Layer 2 of a small transformer language model trained on English Wikipedia (12 layers, counted from 0, width 96).
In attention head 1, each number of a token's query is one row of weights dot the token's vector x. The head spreads its attention over the tokens so far by the softmax of query dot key.

Query weights of the head. A number n stands for n times 0.0085.
q0: 25 72 11 -48 -40 31 16 -12 5 -11 0 33 -13 -25 -20 19 15 23 5 20 19 -60 3 24 6 3 -45 -37 2 27 -8 -13 32 -2 -37 -49 -16 17 12 23 38 -11 1 -25 -16 -34 -29 10 12 -33 5 -9 25 -27 23 -21 48 63 12 2 -34 -23 32 -28 -3 37 22 54 -2 26 -7 6 20 -27 -51 -15 -21 -2 -18 -14 -21 -6 -19 55 -27 32 8 42 -2 -53 4 28 -19 17 -20 -20
q1: -8 0 -19 27 82 -58 -3 23 -10 26 -31 -40 -36 5 33 -15 29 -27 9 -21 -10 -6 24 4 25 21 -16 -11 10 -8 48 21 -12 -8 31 -16 9 -46 28 16 35 23 -11 1 6 10 -34 -37 -35 -28 37 -58 -23 24 -11 -3 -21 -12 -19 -1 21 -4 57 15 -2 -23 -18 33 10 -54 -28 31 -6 46 0 14 7 31 10 3 17 5 46 8 -13 -3 -4 24 -47 8 4 -13 -22 -64 22 -14
q2: -7 -28 0 -18 -10 9 9 -36 0 -1 -36 24 28 7 -11 -16 -74 -35 -10 -7 19 -10 11 2 20 18 37 36 13 8 7 -33 -48 -28 39 4 7 26 -43 -32 -2 42 -15 39 -32 28 22 5 28 -68 46 -9 2 -30 22 -7 17 -60 -40 25 29 4 0 33 -31 38 25 -34 11 -22 38 33 -2 35 -18 -11 17 -10 -11 10 -12 4 4 -39 8 8 13 52 -10 -6 22 25 6 -27 14 -29
q3: -13 2 5 57 -21 -14 -36 -44 22 44 26 12 -13 1 -51 -26 -34 39 -20 16 -36 62 29 38 -15 34 -24 -35 44 -13 7 -3 -14 23 -29 0 -59 -31 -32 -6 19 14 -12 8 -29 -27 4 17 -12 7 -28 -3 -16 3 -20 8 0 -44 57 -36 -10 -7 2 37 15 26 5 -37 -16 31 26 18 7 21 -34 14 4 5 20 -20 -13 -35 -17 -1 46 69 7 37 -24 58 -18 -5 -5 15 -17 -5
q4: 8 -10 -17 32 -19 10 -13 1 57 5 4 17 4 22 5 25 3 -8 7 -31 -29 -13 12 26 16 45 25 20 -12 4 -27 -9 34 -4 4 -37 3 -11 -33 -43 23 -22 -53 12 -50 4 52 35 -44 19 22 27 53 -6 26 -30 19 32 43 10 -46 -43 62 -47 40 -59 -33 -37 -12 16 -4 -4 11 -13 13 -23 28 0 -44 -34 14 -2 -7 0 -14 -17 22 9 0 -10 46 -9 -25 -6 -8 -3
q5: -31 23 -4 7 5 19 41 1 -16 -75 -2 31 16 28 10 18 33 -25 48 22 4 23 -4 -7 -14 39 3 7 -48 21 -38 -64 -39 1 -4 0 -36 54 -6 -65 20 -47 3 18 66 -12 34 -1 -19 -28 -51 3 60 2 -39 -12 8 22 -21 12 -11 -16 -54 28 37 3 -1 21 12 -1 23 5 -36 -6 -30 9 -12 -6 -20 5 -33 -28 25 30 -8 24 26 -31 64 -20 6 2 -9 14 -5 12
q6: -21 21 -2 17 -6 -29 -6 7 52 -47 18 24 -3 -10 -17 6 8 -12 37 16 -52 -42 -26 -23 94 55 -2 2 -5 -60 -32 -36 10 -92 -18 28 23 -9 -76 3 40 -27 -2 -14 53 29 3 6 8 -12 17 -24 31 3 37 29 24 -11 -58 30 -8 24 -23 -40 17 81 9 -25 -26 2 10 31 37 4 8 4 -2 -37 -50 9 14 -18 -18 -41 13 -46 7 -6 42 28 4 -31 25 14 43 -14
q7: 18 1 29 42 -14 -7 -49 -2 -2 31 -4 -30 50 29 37 -15 14 -6 -18 28 -22 4 11 -50 -37 23 -26 12 -8 29 -7 15 -34 16 -56 29 -12 -16 9 -20 -2 3 16 -15 -24 -17 -16 -18 26 -63 -4 20 -4 19 -5 1 -8 -30 14 -7 -52 1 25 10 -12 21 -10 -19 48 67 -13 21 -2 -9 -25 14 -32 -20 13 57 -7 -7 55 -7 -12 15 30 -5 27 -22 12 -6 -38 -8 6 -2
q8: -70 -20 49 27 1 20 1 0 3 25 18 2 -3 -26 -6 18 25 -10 -7 38 13 30 0 25 -34 -3 -44 -33 34 18 2 -40 -30 56 2 13 14 24 -12 -19 -34 -59 55 19 28 0 -23 -44 13 -13 -18 25 8 -14 29 -40 -15 -19 -3 14 -1 -9 20 -23 35 13 1 14 -11 20 6 -15 -37 36 -4 21 -9 6 17 -21 -32 -8 -64 -29 -49 85 4 -20 15 28 -24 30 -22 -1 -20 19
q9: -32 -18 16 3 -2 -11 24 50 -13 48 18 -31 -18 46 15 -19 62 6 -11 -17 25 22 11 -20 50 -16 15 46 16 -17 42 -27 -5 10 30 4 29 -17 31 5 21 6 1 4 12 -46 -1 -23 -40 33 -28 -2 1 -48 -26 -41 -13 19 -17 15 -17 -9 -43 -11 -28 1 25 -15 -14 -4 -29 29 38 -14 -39 14 -9 -3 -7 -17 16 -15 -1 22 -13 -29 -1 34 -22 14 -10 -54 2 -8 5 32
q10: -5 14 -59 23 -57 7 -1 22 10 -21 -30 3 14 62 29 -23 31 23 -10 25 26 26 -31 -26 -18 -28 -24 46 -23 1 -15 -73 -40 -19 20 19 10 -26 21 -31 15 -55 -27 -51 77 63 -21 10 -13 -25 33 15 -37 33 25 60 21 -3 -6 71 24 -26 29 29 10 -9 -15 -30 34 20 -34 -16 -26 33 -21 -40 -12 16 26 29 -23 13 -42 -7 28 -20 -58 -19 17 -15 10 -1 -2 53 16 -27
q11: 9 -10 -16 -3 -36 22 -12 -32 -25 14 1 -36 -26 16 -36 39 -24 38 25 -27 -1 -33 63 31 4 27 24 0 -18 -1 8 3 -5 44 -8 -26 23 -5 -6 72 -4 -18 -29 49 -33 -11 -29 15 13 20 16 -12 -17 -2 37 -4 -44 -14 24 -25 46 14 -16 -8 -16 -67 22 28 37 47 7 -2 -34 -21 -12 -3 -8 7 20 -31 10 58 29 -10 -1 18 -39 -45 -20 49 -10 -18 -4 -30 -22 10
q12: 34 -8 22 7 -59 9 8 29 1 29 -35 31 -44 18 -2 -35 25 -16 -5 16 -56 -1 -14 -64 29 23 -10 -2 48 -41 46 -18 -46 48 24 -17 13 -20 20 -21 21 -11 95 31 -39 20 10 -14 8 0 -55 49 -3 -13 -55 28 25 -20 37 25 29 -49 65 44 15 4 -53 8 -1 -4 -42 -16 14 -15 -6 45 33 0 27 -29 20 -9 -6 -37 -26 -9 -27 20 12 28 -23 -48 -14 -8 -17 -38
q13: 25 -24 14 -47 3 30 -10 -88 14 -89 34 9 19 -22 23 17 17 -24 54 -3 -31 9 35 44 3 -43 -1 -7 -11 30 26 -8 -26 11 -35 26 -33 9 10 30 -34 63 -73 -62 44 -15 15 41 31 -22 17 -17 -30 3 15 -32 -26 -21 -4 18 -22 -3 5 -3 -45 27 16 27 4 33 -4 -28 14 5 53 -18 -3 37 -33 68 -23 17 -7 -9 4 -45 50 -2 -42 -31 19 25 15 11 10 -4
q14: -10 25 26 0 -16 37 27 10 -9 -17 35 -39 -29 -27 -74 -8 -55 -16 -1 37 27 26 6 7 10 14 -7 -29 -1 19 -51 -34 -3 11 -31 -11 40 26 -26 -7 14 5 -5 -7 50 -25 7 -3 -2 -3 -21 5 79 -4 -19 24 -19 -24 14 -1 -13 80 -37 -9 3 5 56 32 -25 19 9 3 9 60 -9 33 2 8 21 -7 -40 -7 -1 -26 -56 27 -8 -13 -13 14 -11 31 -59 -3 -22 15
q15: -12 1 15 30 -29 37 -7 -3 26 66 26 22 -18 -20 -9 30 -29 31 -1 -14 2 27 6 52 6 12 -15 5 30 -48 -76 -40 -1 -3 30 -3 7 7 -32 -32 11 -45 5 19 6 20 10 -11 25 13 -29 -8 -19 37 -31 -16 -5 -8 15 -7 0 -24 -9 -38 -17 -1 22 -15 15 25 36 -17 -1 -32 -19 -2 50 8 30 10 22 -14 39 -18 -46 -6 -3 5 -34 14 4 6 -46 2 -9 20
q16: 15 43 66 4 -36 -22 6 6 -6 -1 14 21 -7 33 -48 20 35 -9 0 35 -48 0 -13 52 42 37 -46 -48 -20 13 0 -29 -45 0 42 43 8 -1 10 -40 14 -41 -57 14 -19 -24 12 9 -17 -8 -32 4 6 -6 -16 32 -18 -51 -14 -18 -12 -24 45 -2 -47 37 -9 4 -10 -33 10 -5 -1 21 18 38 29 12 22 38 -10 14 38 3 7 -34 6 9 37 -49 15 -57 -5 2 -6 8
q17: -9 26 0 -3 0 27 -40 10 -64 -2 18 -14 8 2 15 -17 66 40 -12 11 -7 34 -26 5 26 -17 23 52 8 -32 1 -1 -31 -30 11 -11 67 -35 -18 -9 9 -28 8 21 -11 4 -30 -12 -9 57 11 4 23 26 10 -19 12 -33 -43 -9 -8 26 28 12 -1 -39 10 1 38 10 -27 -5 -26 -26 -27 0 27 6 -4 15 -12 7 -42 -22 -35 -6 -55 40 7 23 32 3 9 1 -12 -26
q18: 18 45 30 3 -14 10 11 -14 28 11 3 -42 -21 1 26 -10 71 -67 41 20 -24 29 -4 -21 -3 -59 -6 -5 17 -17 36 -26 -26 -34 -10 -39 -24 50 20 -9 -26 31 25 -22 8 -45 15 -4 19 -7 -23 28 5 30 -2 13 -7 -59 20 41 -39 -22 -37 17 -1 40 -19 -9 -8 -15 0 13 15 -17 3 22 40 -5 -27 24 -32 -6 26 33 0 24 -15 -56 5 -22 -30 15 24 -4 47 -26
q19: -34 -23 -1 -57 7 -23 37 -56 -16 -21 -7 -7 -50 -10 8 -21 17 28 -61 34 15 40 -46 34 -68 7 -17 25 6 -41 -27 -54 31 16 41 19 31 9 0 -44 -57 5 -1 13 -26 -5 28 11 -6 -54 6 4 49 23 0 7 45 -19 -8 24 24 8 -69 22 54 -47 31 -12 35 -10 39 7 -5 -1 -33 63 13 8 -6 42 6 30 3 -22 -8 18 14 -1 5 -42 40 -16 29 26 1 5
q20: 21 -5 -8 23 8 -29 -23 8 23 -16 -54 -7 24 23 27 -13 8 -19 -45 13 30 -1 35 43 -12 -74 18 51 -60 -5 28 4 3 -28 -24 9 -25 9 -31 -31 -5 -21 -16 18 33 14 28 -11 8 -18 26 15 -7 -33 31 -20 35 -21 -6 -6 -37 11 24 44 -9 32 -24 -18 37 -12 24 6 -9 -15 -38 47 -26 16 21 -7 -21 -23 19 -1 -37 -16 64 -13 -9 -13 -44 -15 6 20 45 14
q21: 25 43 11 -2 48 4 14 2 38 -30 -16 15 41 -5 4 -11 28 1 46 -29 61 20 -30 13 -4 40 -5 0 32 1 -46 -15 3 -71 -25 -12 17 20 -33 -63 -2 -43 -86 5 58 -18 -32 -5 -3 -3 -9 28 4 26 -13 -42 -1 13 -42 25 -29 5 -11 4 35 37 -40 -47 29 -33 1 0 4 0 -3 30 4 -14 5 -2 -18 -2 8 -35 15 9 42 27 -19 -6 -12 12 52 -38 66 -52
q22: -11 -28 4 -51 -1 -13 3 -15 -7 -44 38 0 0 -18 -43 -24 14 -42 -37 -67 -39 39 7 10 9 -52 22 -19 12 -27 -39 -52 7 29 52 2 -14 7 52 -11 36 8 37 47 25 19 10 27 9 6 -26 7 -8 -2 21 -12 15 -15 -5 -14 -3 9 7 49 15 63 44 38 -2 -31 -28 17 -16 -10 -11 16 8 3 30 -7 -20 -30 26 21 21 0 -27 -13 -40 -11 28 12 -12 -21 28 17
q23: 4 2 -2 -41 -13 -6 -39 -41 39 -51 -37 26 22 11 -57 -40 25 5 34 8 -29 28 23 43 25 9 -41 7 -6 0 -12 -5 26 45 47 -49 29 29 39 18 3 22 -10 3 -48 -2 5 -34 11 -36 12 -9 34 19 0 -34 25 -54 14 -20 4 8 -18 49 -8 -18 28 46 7 13 21 34 -18 -2 -28 4 42 -37 -28 14 -2 -48 -33 -4 -26 14 30 21 -4 -8 19 6 -28 -5 -33 6
q24: -9 6 9 32 -3 27 28 -3 51 7 -21 -15 12 4 -11 -8 -27 -24 -30 17 20 -16 39 20 -8 -26 -10 48 -5 -3 17 -21 -26 -65 35 -15 4 6 -2 -23 13 -40 -19 -17 -6 -17 -1 3 46 -19 20 13 9 2 -33 40 -17 20 -17 -32 -21 24 43 -10 -10 43 -7 -19 4 4 12 30 -26 -19 13 -17 34 -23 -39 -4 7 58 17 -2 28 -30 -18 25 -5 31 -31 -48 36 4 -38 33
q25: 22 2 -34 -43 -1 41 -4 37 -12 63 -10 28 5 -21 22 -13 15 52 -16 -14 -5 -9 -24 29 -12 -37 48 -10 -8 -38 17 -16 23 40 60 -12 -45 -14 12 1 -49 64 10 31 -10 -12 -18 8 6 8 -11 6 12 13 25 0 66 -10 -1 9 1 -44 20 -13 34 7 -18 21 24 5 -14 5 -16 23 -30 -13 -39 -52 -19 -2 -7 -13 -6 27 -30 18 -47 3 -6 -4 -41 9 -9 -20 -8 -17
q26: 20 7 -57 -7 -10 -37 68 -31 -57 -39 -12 44 52 2 -45 7 29 9 59 13 3 -11 -45 -24 20 -3 56 0 32 67 -2 21 50 -34 -16 17 -13 -49 -29 -13 4 -30 -83 -34 63 19 9 10 -15 2 21 -19 13 -18 19 -27 64 -5 -28 28 22 -28 32 -18 -34 -34 -46 40 26 4 -8 -40 9 -43 47 -25 -51 57 23 20 -54 37 17 67 29 -40 6 -4 15 -30 -3 -22 15 -11 67 -43
q27: 2 -26 52 29 14 68 -3 -31 -45 11 39 25 -34 21 24 -33 4 26 -29 -32 -3 -59 -13 -5 -36 30 42 -31 23 10 -17 -18 21 13 44 42 21 -19 11 28 3 14 -1 -46 -32 1 -21 -36 53 20 5 -21 30 17 37 -47 12 7 -9 5 6 27 -56 11 22 2 -8 -47 -53 -42 2 0 22 8 19 7 38 9 -2 -27 -14 31 -21 -45 -35 29 20 4 -7 -2 -17 -37 1 -63 34 -30
q28: 41 -56 -41 -8 8 25 2 29 14 -4 -1 3 23 -1 16 -17 46 -2 21 65 -6 32 8 -37 15 34 -19 -7 -40 -1 -20 -79 14 -34 -5 26 13 -5 -4 -5 -17 -7 10 -8 -4 13 -37 -5 -26 -12 -4 4 -62 -36 -11 -1 0 -26 34 1 1 -15 21 26 2 -14 -18 20 -4 16 -16 -40 16 -9 3 55 -19 -4 0 34 -5 -30 52 -24 29 -25 3 14 13 -12 -26 19 36 11 3 35
q29: -3 27 -10 -6 38 -20 1 12 -24 25 10 -7 28 34 47 -1 -25 7 -39 -2 -2 45 24 -13 18 -5 -20 11 -23 15 -8 -19 54 9 -12 22 -2 7 16 0 -29 -10 -26 12 16 -29 24 8 57 -4 -4 30 -57 -33 10 -7 67 36 0 -9 38 -30 41 2 -14 33 -44 1 -17 -29 -7 33 -25 -33 21 -9 2 7 -64 -21 -9 -1 13 24 16 -55 -9 0 -23 -14 -21 3 -29 -25 9 -12
q30: 6 70 34 -31 26 5 -6 38 29 4 -8 -13 33 -19 9 38 -3 -16 8 -24 -41 15 26 -21 20 41 3 -18 28 -27 44 1 -18 27 -2 -30 -27 40 -8 8 -32 -38 -33 -33 7 4 11 -37 -33 -34 -13 38 26 -1 -36 1 -10 18 -9 23 -5 13 13 35 23 -17 9 8 -56 26 -20 23 16 18 -37 6 19 -10 -3 25 -13 -56 -12 6 23 25 26 -3 -1 -31 -36 -42 -34 -1 11 -10
q31: 7 -11 -23 24 -20 -14 19 30 34 29 4 -23 -27 15 -17 -44 -4 33 -59 -18 -37 -19 23 0 -14 -22 -32 60 3 -15 24 16 5 6 9 -17 10 22 -39 29 -65 2 -18 36 -37 -3 4 19 -3 -43 -18 19 -11 -1 -8 -42 8 -28 30 -15 15 8 43 10 -28 -1 6 -14 -9 41 -11 -38 -28 85 -23 26 -5 35 29 7 -31 8 -6 10 35 28 11 -9 20 26 51 -29 -25 3 -1 -3

Each question shows a short text with each token's key, already scaled and adjusted for position as the last token sees it. A number n stands for n times 0.006.

Then comes the last token's vector x. A number n stands for n times 0.041.

0 "s": 6 13 13 9 18 -39 -47 33 30 17 0 37 1 -36 -13 -42 4 -6 -35 -14 -14 10 -13 27 17 14 -34 14 10 22 -37 5
1 " Australia": 5 -8 8 -3 22 -12 -53 46 13 12 -7 33 -5 -10 -33 -24 18 -5 -37 -30 -20 23 -10 31 33 19 -34 7 7 26 -32 -5
2 " was": 1 38 -12 2 10 -10 -37 41 11 34 -7 30 -12 19 -4 -46 6 11 -28 -45 -19 4 -29 27 28 2 -35 -5 1 22 -26 11
3 " the": 10 33 -5 16 19 -18 -51 39 3 12 13 20 10 14 -19 -46 -8 1 -31 -42 -14 7 2 38 11 27 -33 7 -2 33 -20 13
4 " highest": -6 14 -19 -9 18 -25 -46 51 -11 16 10 14 10 -8 -28 -61 -2 4 -35 -22 -4 4 -14 40 17 -13 -17 8 -11 24 -17 -33
x: 13 36 -4 -40 -5 10 -28 -66 -14 -9 2 -25 -6 16 -13 1 17 1 -65 8 -17 -6 -44 30 -5 1 4 -3 9 32 -1 2 10 -20 22 33 23 2 27 -13 5 19 33 19 -12 14 -39 19 -6 21 3 2 57 7 -28 -28 5 -18 5 1 12 12 -2 21 -73 -9 7 5 -30 7 27 10 5 -2 20 -25 -7 22 11 -3 15 -51 21 -18 -8 -13 73 -24 -2 -21 -12 22 -15 19 -1 -23
Which token does the last token look at most, and with what share of its attention? 4 " highest", with about 40%

0 ".": 3 15 11 9 18 -39 -47 24 27 17 -6 40 -4 -38 -4 -44 2 -4 -37 -21 -10 12 -16 24 20 19 -31 7 12 18 -33 9
1 " The": 11 35 -14 6 24 -19 -47 30 1 15 -5 11 3 12 -23 -42 0 -4 -29 -50 -21 21 -7 32 18 18 -38 6 -9 31 -21 4
2 " last": 8 38 -10 -8 21 -14 -40 35 8 31 14 16 6 13 -23 -49 12 0 -34 -42 -18 16 -18 32 32 13 -27 9 -11 20 -9 -1
3 " of": -3 22 15 4 -2 -17 -39 36 18 16 9 23 -4 1 -26 -29 3 9 -32 -56 -9 24 -9 11 43 10 -45 12 6 23 -29 7
4 " the": 10 33 -7 16 18 -19 -48 36 5 12 13 19 11 15 -21 -44 -6 1 -29 -42 -12 8 6 37 19 24 -36 9 0 32 -17 12
x: -10 33 -17 16 3 28 -9 -20 -21 -7 -4 -17 -40 8 2 13 -14 42 -40 25 -23 -4 -23 29 -11 -11 43 -34 11 23 24 3 28 -20 7 17 36 28 13 -22 19 6 1 23 -12 30 -4 -6 -9 17 -9 -6 15 -9 -18 -20 23 -22 -19 8 -7 8 -24 10 -44 -28 49 9 -2 23 -1 -7 15 21 18 -3 -12 -23 -5 -1 10 -52 34 -21 19 7 45 37 7 -16 -8 28 -45 -25 -76 -28
Which token does the last token look at most? 0 "."

0 " of": 0 12 16 11 10 -34 -38 24 25 13 -2 31 1 -27 -10 -32 3 1 -31 -20 -11 7 -12 20 15 9 -31 11 8 13 -29 3
1 " the": 6 26 -9 12 17 -13 -40 33 5 13 8 17 8 11 -17 -39 -5 2 -26 -35 -11 6 4 30 14 19 -29 6 -1 27 -14 7
2 " Buc": 0 17 13 -18 19 -20 -22 39 31 17 5 15 -5 -5 -13 -37 -2 -15 -24 -11 -5 17 -1 11 36 -4 -36 8 13 25 -24 8
3 "can": 6 20 -10 -12 25 -6 -24 42 14 19 7 16 -9 13 -16 -32 1 -7 -18 -41 -3 26 3 20 33 0 -30 6 5 22 -16 -1
4 "eer": 7 8 5 -12 14 -15 -30 24 17 16 1 20 -3 -6 -21 -26 2 3 -35 -24 -17 25 1 21 38 10 -34 -1 -1 34 -26 -3
x: 2 40 41 -27 5 34 -34 -35 -15 32 20 -20 -41 3 -24 -22 -4 27 -16 -35 -24 1 -41 -2 8 -21 -11 -1 -24 -3 48 -3 30 -2 -23 1 10 -10 -14 9 7 1 11 13 -29 62 -9 -11 -17 32 -4 -6 23 -13 -37 -12 -2 -13 8 14 4 10 -34 7 -24 -5 25 22 -13 -4 6 -5 -4 46 50 13 15 -37 13 -13 -3 -33 25 -8 -7 -2 13 42 -7 -23 -11 72 -28 21 -16 32
Which token does the last token look at most, and with what share of its attention? 0 " of", with about 60%

0 " produced": 5 9 8 10 16 -35 -44 24 21 16 -3 29 -3 -27 -5 -36 7 -4 -32 -10 -14 3 -10 28 9 10 -24 16 5 17 -37 -2
1 " series": 18 15 7 -5 14 -13 -43 27 17 22 -1 33 -15 -13 -8 -30 21 -7 -33 -11 -28 9 -12 23 21 11 -17 16 -2 21 -36 2
2 "\"": 5 2 -5 2 11 -15 -52 24 13 8 -9 20 -20 -14 -2 -35 -6 0 -39 -20 -16 3 -1 36 11 23 -20 10 -1 28 -35 3
3 " in": -8 29 9 6 16 -23 -35 25 16 14 5 19 2 -13 -16 -32 -3 -2 -31 -41 -3 20 0 18 32 15 -31 9 3 22 -19 19
4 " Australian": 3 0 0 0 12 -12 -37 34 15 13 -5 35 -12 9 -21 -26 13 -13 -14 -47 -9 23 -7 25 29 12 -31 19 -6 16 -21 -8
x: 37 27 30 -16 -9 27 1 -58 -6 25 -18 -34 -4 -10 -16 14 2 40 11 6 -42 -4 -19 36 -32 -17 30 -23 -6 7 0 -19 18 -7 0 8 16 2 12 -16 20 -13 -2 -6 -17 25 -30 -2 5 16 -7 -10 35 -6 -2 7 36 -24 1 -3 22 11 -22 8 -14 -9 29 5 -35 1 39 -7 -14 0 20 38 -18 -17 0 -19 17 -73 23 -31 7 -7 12 43 23 -13 -13 58 -52 40 -30 -9
Which two tokens does the last token look at most, in order? 2 "\"", 0 " produced"

0 " power": 6 11 11 1 16 -36 -40 29 21 11 -3 33 0 -28 -13 -39 4 -3 -36 -4 -17 5 -10 23 14 7 -23 9 6 20 -39 -10
1 ";": 7 13 -13 -1 3 -6 -38 31 18 25 13 19 -8 -5 -3 -32 -2 7 -27 -48 0 16 -8 20 41 32 -17 -6 7 22 -23 10
2 " this": -2 27 -6 0 26 -12 -45 31 4 10 -2 20 1 18 -13 -36 -13 -2 -40 -34 -5 6 3 18 10 18 -19 13 -7 38 -29 4
3 " defect": 4 11 2 -6 13 -7 -34 28 10 24 -11 21 -22 -4 -30 -42 9 8 -32 -36 -13 27 -3 14 28 11 -13 8 -17 16 -38 -8
4 " was": 0 32 -8 1 8 -10 -32 35 12 31 -4 23 -8 18 -5 -39 8 7 -24 -38 -15 3 -25 22 29 0 -32 -5 4 20 -21 12
x: 11 46 6 30 -16 7 -38 -27 -33 6 -12 -24 -12 32 18 -16 12 -6 -25 15 -16 -2 -24 4 26 3 36 -1 -30 -1 27 2 32 24 3 -1 5 25 24 4 31 -12 -13 -7 -14 23 -24 -33 7 22 -32 -35 25 -19 -40 -6 -10 -22 13 -17 14 18 -40 6 -39 -28 26 32 -29 47 1 7 44 0 23 7 0 -12 40 -20 -9 -58 24 -7 -18 -12 58 5 -6 -26 1 15 -6 22 -21 -24
Which token does the last token look at most? 4 " was"

0 " be": 2 20 10 7 17 -35 -43 30 24 24 -1 37 -2 -22 -10 -47 7 -3 -34 -16 -15 4 -16 29 17 6 -31 8 4 18 -31 5
1 " leaving": -5 26 -6 -2 18 -24 -37 41 -2 27 -5 19 12 -5 -23 -48 6 0 -35 -34 -8 1 -3 20 27 5 -32 3 7 37 -28 -4
2 " the": 7 31 -7 13 18 -16 -47 35 4 13 10 21 7 13 -21 -44 -5 3 -29 -40 -13 8 5 34 15 22 -31 9 -3 30 -19 10
3 " series": 22 16 12 -10 14 -14 -47 26 24 27 2 33 -16 -14 -8 -36 28 -9 -33 -8 -29 8 -14 23 25 9 -16 20 -5 25 -38 4
4 " due": 2 45 -3 -8 26 -12 -33 15 12 25 -8 -4 6 2 -11 -61 18 -6 -18 -46 -7 32 -4 25 31 13 -5 2 4 21 -21 -2
x: -45 22 -2 22 0 16 3 -37 -28 -16 0 -60 -5 2 -5 22 23 12 -36 10 -3 -18 -21 -17 56 11 6 3 -9 27 19 28 35 17 -2 16 34 -15 -12 -17 23 6 1 -12 -11 -5 -11 27 21 29 -23 -12 28 -15 -21 -12 -5 -14 -11 17 4 40 -23 32 -73 -8 -10 44 -5 -15 36 -11 5 17 16 -6 23 -4 13 -16 15 -71 -14 -22 -26 6 27 5 -5 -36 -9 23 -4 -29 -10 17
Which two tokens does the last token look at most, in order? 3 " series", 0 " be"

0 " result": 8 16 12 10 11 -39 -36 22 19 19 -2 20 2 -33 -8 -37 7 -2 -25 -7 -13 0 -13 23 9 11 -10 7 8 11 -32 4
1 ",": 7 18 0 0 13 -20 -27 25 15 13 -4 15 -10 -3 -12 -22 -2 -3 -25 -40 -12 26 -12 10 39 19 -29 5 5 19 -25 8
2 " the": 7 26 -6 12 15 -13 -38 30 4 11 11 15 7 12 -17 -34 -4 2 -25 -34 -10 6 2 28 15 19 -28 6 0 24 -15 8
3 " Buc": 0 15 14 -18 16 -20 -21 38 31 14 7 13 -5 -4 -13 -33 0 -14 -22 -10 -5 16 -2 8 35 -4 -33 7 13 23 -24 8
4 "can": 6 20 -9 -12 23 -6 -23 41 13 17 8 13 -9 13 -16 -28 1 -8 -17 -39 -3 26 1 18 32 -1 -29 6 7 19 -14 -1
x: 16 -15 5 -17 20 31 -2 -20 -20 22 -10 -22 -16 -27 -20 19 -15 13 -6 -17 -26 -16 -19 5 -3 25 21 12 3 -3 62 -29 49 -1 7 16 17 -23 14 -10 28 -6 23 29 -16 31 -27 -38 -6 -6 -36 -23 28 4 -20 -10 -2 -15 -7 -10 -11 12 -34 14 -29 6 29 -3 -40 -7 42 -21 16 47 22 18 -1 11 25 -31 12 -66 42 -14 21 3 18 7 -17 -20 -5 60 -20 14 -52 0
Which token does the last token look at most? 0 " result"

0 " Ha": 0 19 17 7 22 -44 -38 35 32 15 -1 36 -4 -37 -9 -47 0 -6 -43 -18 -14 15 -12 26 26 4 -41 8 18 16 -35 0
1 "ț": 1 -2 5 -24 16 -1 -23 56 38 13 -4 15 -9 1 -21 -44 20 0 -19 -40 -18 37 7 34 45 0 -44 0 17 18 -31 -10
2 "eg": 5 17 10 -16 6 -9 -47 40 18 16 18 23 13 -8 -30 -31 -2 16 -31 -31 -16 21 2 1 63 17 -45 -13 -1 36 -32 -8
3 " Island": 5 0 11 -16 14 -23 -43 37 17 14 -9 45 -15 3 -22 -43 21 -9 -35 -19 -22 21 -1 28 29 18 -37 14 13 35 -47 1
4 "-": 15 10 12 12 7 -7 -49 46 19 30 8 17 3 5 -9 -38 16 -8 -20 -48 -16 22 0 29 44 25 -40 0 8 35 -32 10
x: 15 44 -9 14 23 33 -12 -21 -19 30 3 -28 -13 -12 -16 -11 -1 22 -13 10 -15 19 -31 34 32 -16 44 2 19 -10 11 2 26 2 -1 -7 -10 23 15 -22 17 -22 -5 -2 -10 34 -18 -2 15 7 -10 -20 -1 -8 -68 -2 -7 -22 -23 23 -14 12 -13 10 -64 -21 4 21 -12 21 23 -37 18 37 38 -9 -16 -16 -8 -42 12 -38 22 19 2 38 10 37 26 -21 -7 37 -48 -16 -52 4
Which token does the last token look at most? 4 "-"

0 " of": 0 12 16 11 11 -35 -39 24 26 13 -2 31 1 -27 -10 -33 3 1 -32 -21 -11 7 -12 20 16 9 -31 11 8 13 -30 3
1 " the": 6 26 -9 12 17 -13 -41 33 5 13 8 17 8 11 -17 -39 -5 2 -27 -36 -12 6 4 31 14 19 -29 6 -1 27 -15 7
2 " smallest": 5 17 -5 -7 21 -15 -34 33 3 24 6 28 8 8 -21 -49 0 5 -23 -23 -8 12 0 31 23 6 -16 15 -8 27 -22 -14
3 " brain": 4 2 11 -8 18 -17 -35 15 9 16 1 31 -8 -19 -16 -29 4 2 -29 -9 -12 27 -3 15 27 14 -24 24 -9 33 -39 -20
4 "s": 10 15 4 -3 11 -13 -35 37 16 26 11 20 1 -13 -20 -35 0 -9 -25 -20 -10 18 -4 16 32 13 -32 11 11 31 -26 8
x: 7 22 42 -28 39 53 -21 -3 -14 13 8 -12 -23 -17 -14 -15 -15 25 -19 30 -23 9 -24 -14 9 -11 54 9 -35 0 33 5 36 -6 6 3 18 7 1 -17 -2 13 15 -6 -22 34 2 -21 -13 10 -1 -15 13 -32 -47 13 0 -17 -4 -4 -18 13 1 8 -42 -1 36 31 -10 22 23 -2 2 30 33 -9 -2 -18 21 -69 -5 -41 11 -27 1 15 27 29 -9 -39 0 33 -44 28 -52 -21
Which token does the last token look at most, and with what share of its attention? 0 " of", with about 60%

0 " a": 2 15 8 14 18 -37 -44 28 24 18 2 32 0 -22 -6 -41 -1 -2 -31 -19 -7 4 -11 28 9 15 -32 15 3 13 -31 9
1 " non": -8 22 -3 0 4 -13 -37 37 10 20 3 27 6 3 -15 -39 0 2 -24 -39 -11 21 -5 24 37 1 -31 19 -4 26 -30 -5
2 "-": 14 14 7 7 8 -4 -40 34 18 27 9 15 1 0 -10 -33 11 -3 -18 -43 -14 20 0 22 37 24 -35 -2 1 30 -24 6
3 "s": 12 18 5 -6 12 -13 -39 39 18 26 13 21 1 -13 -21 -39 0 -9 -28 -21 -11 18 -5 15 32 15 -33 11 9 33 -28 8
4 "top": -1 22 10 -22 19 -20 -26 41 14 15 7 21 -13 -14 -21 -40 15 -10 -30 -35 -17 25 3 10 30 -3 -27 8 -6 22 -30 -8
x: 6 18 17 -24 12 53 -1 -32 24 13 5 -37 -19 -15 0 15 -19 24 -21 -32 10 -1 -71 -10 27 24 21 -15 -6 4 46 6 22 1 8 18 41 -6 -4 -44 -4 28 24 1 -13 18 -17 -23 -9 3 -5 -9 14 18 -9 -8 -14 -27 15 -18 -2 26 -25 16 -52 -17 -3 3 2 -7 10 -21 1 -3 22 7 12 -26 -2 -36 4 -67 15 -13 13 15 32 16 -14 -20 31 69 -36 36 -38 6
Which token does the last token look at most? 0 " a"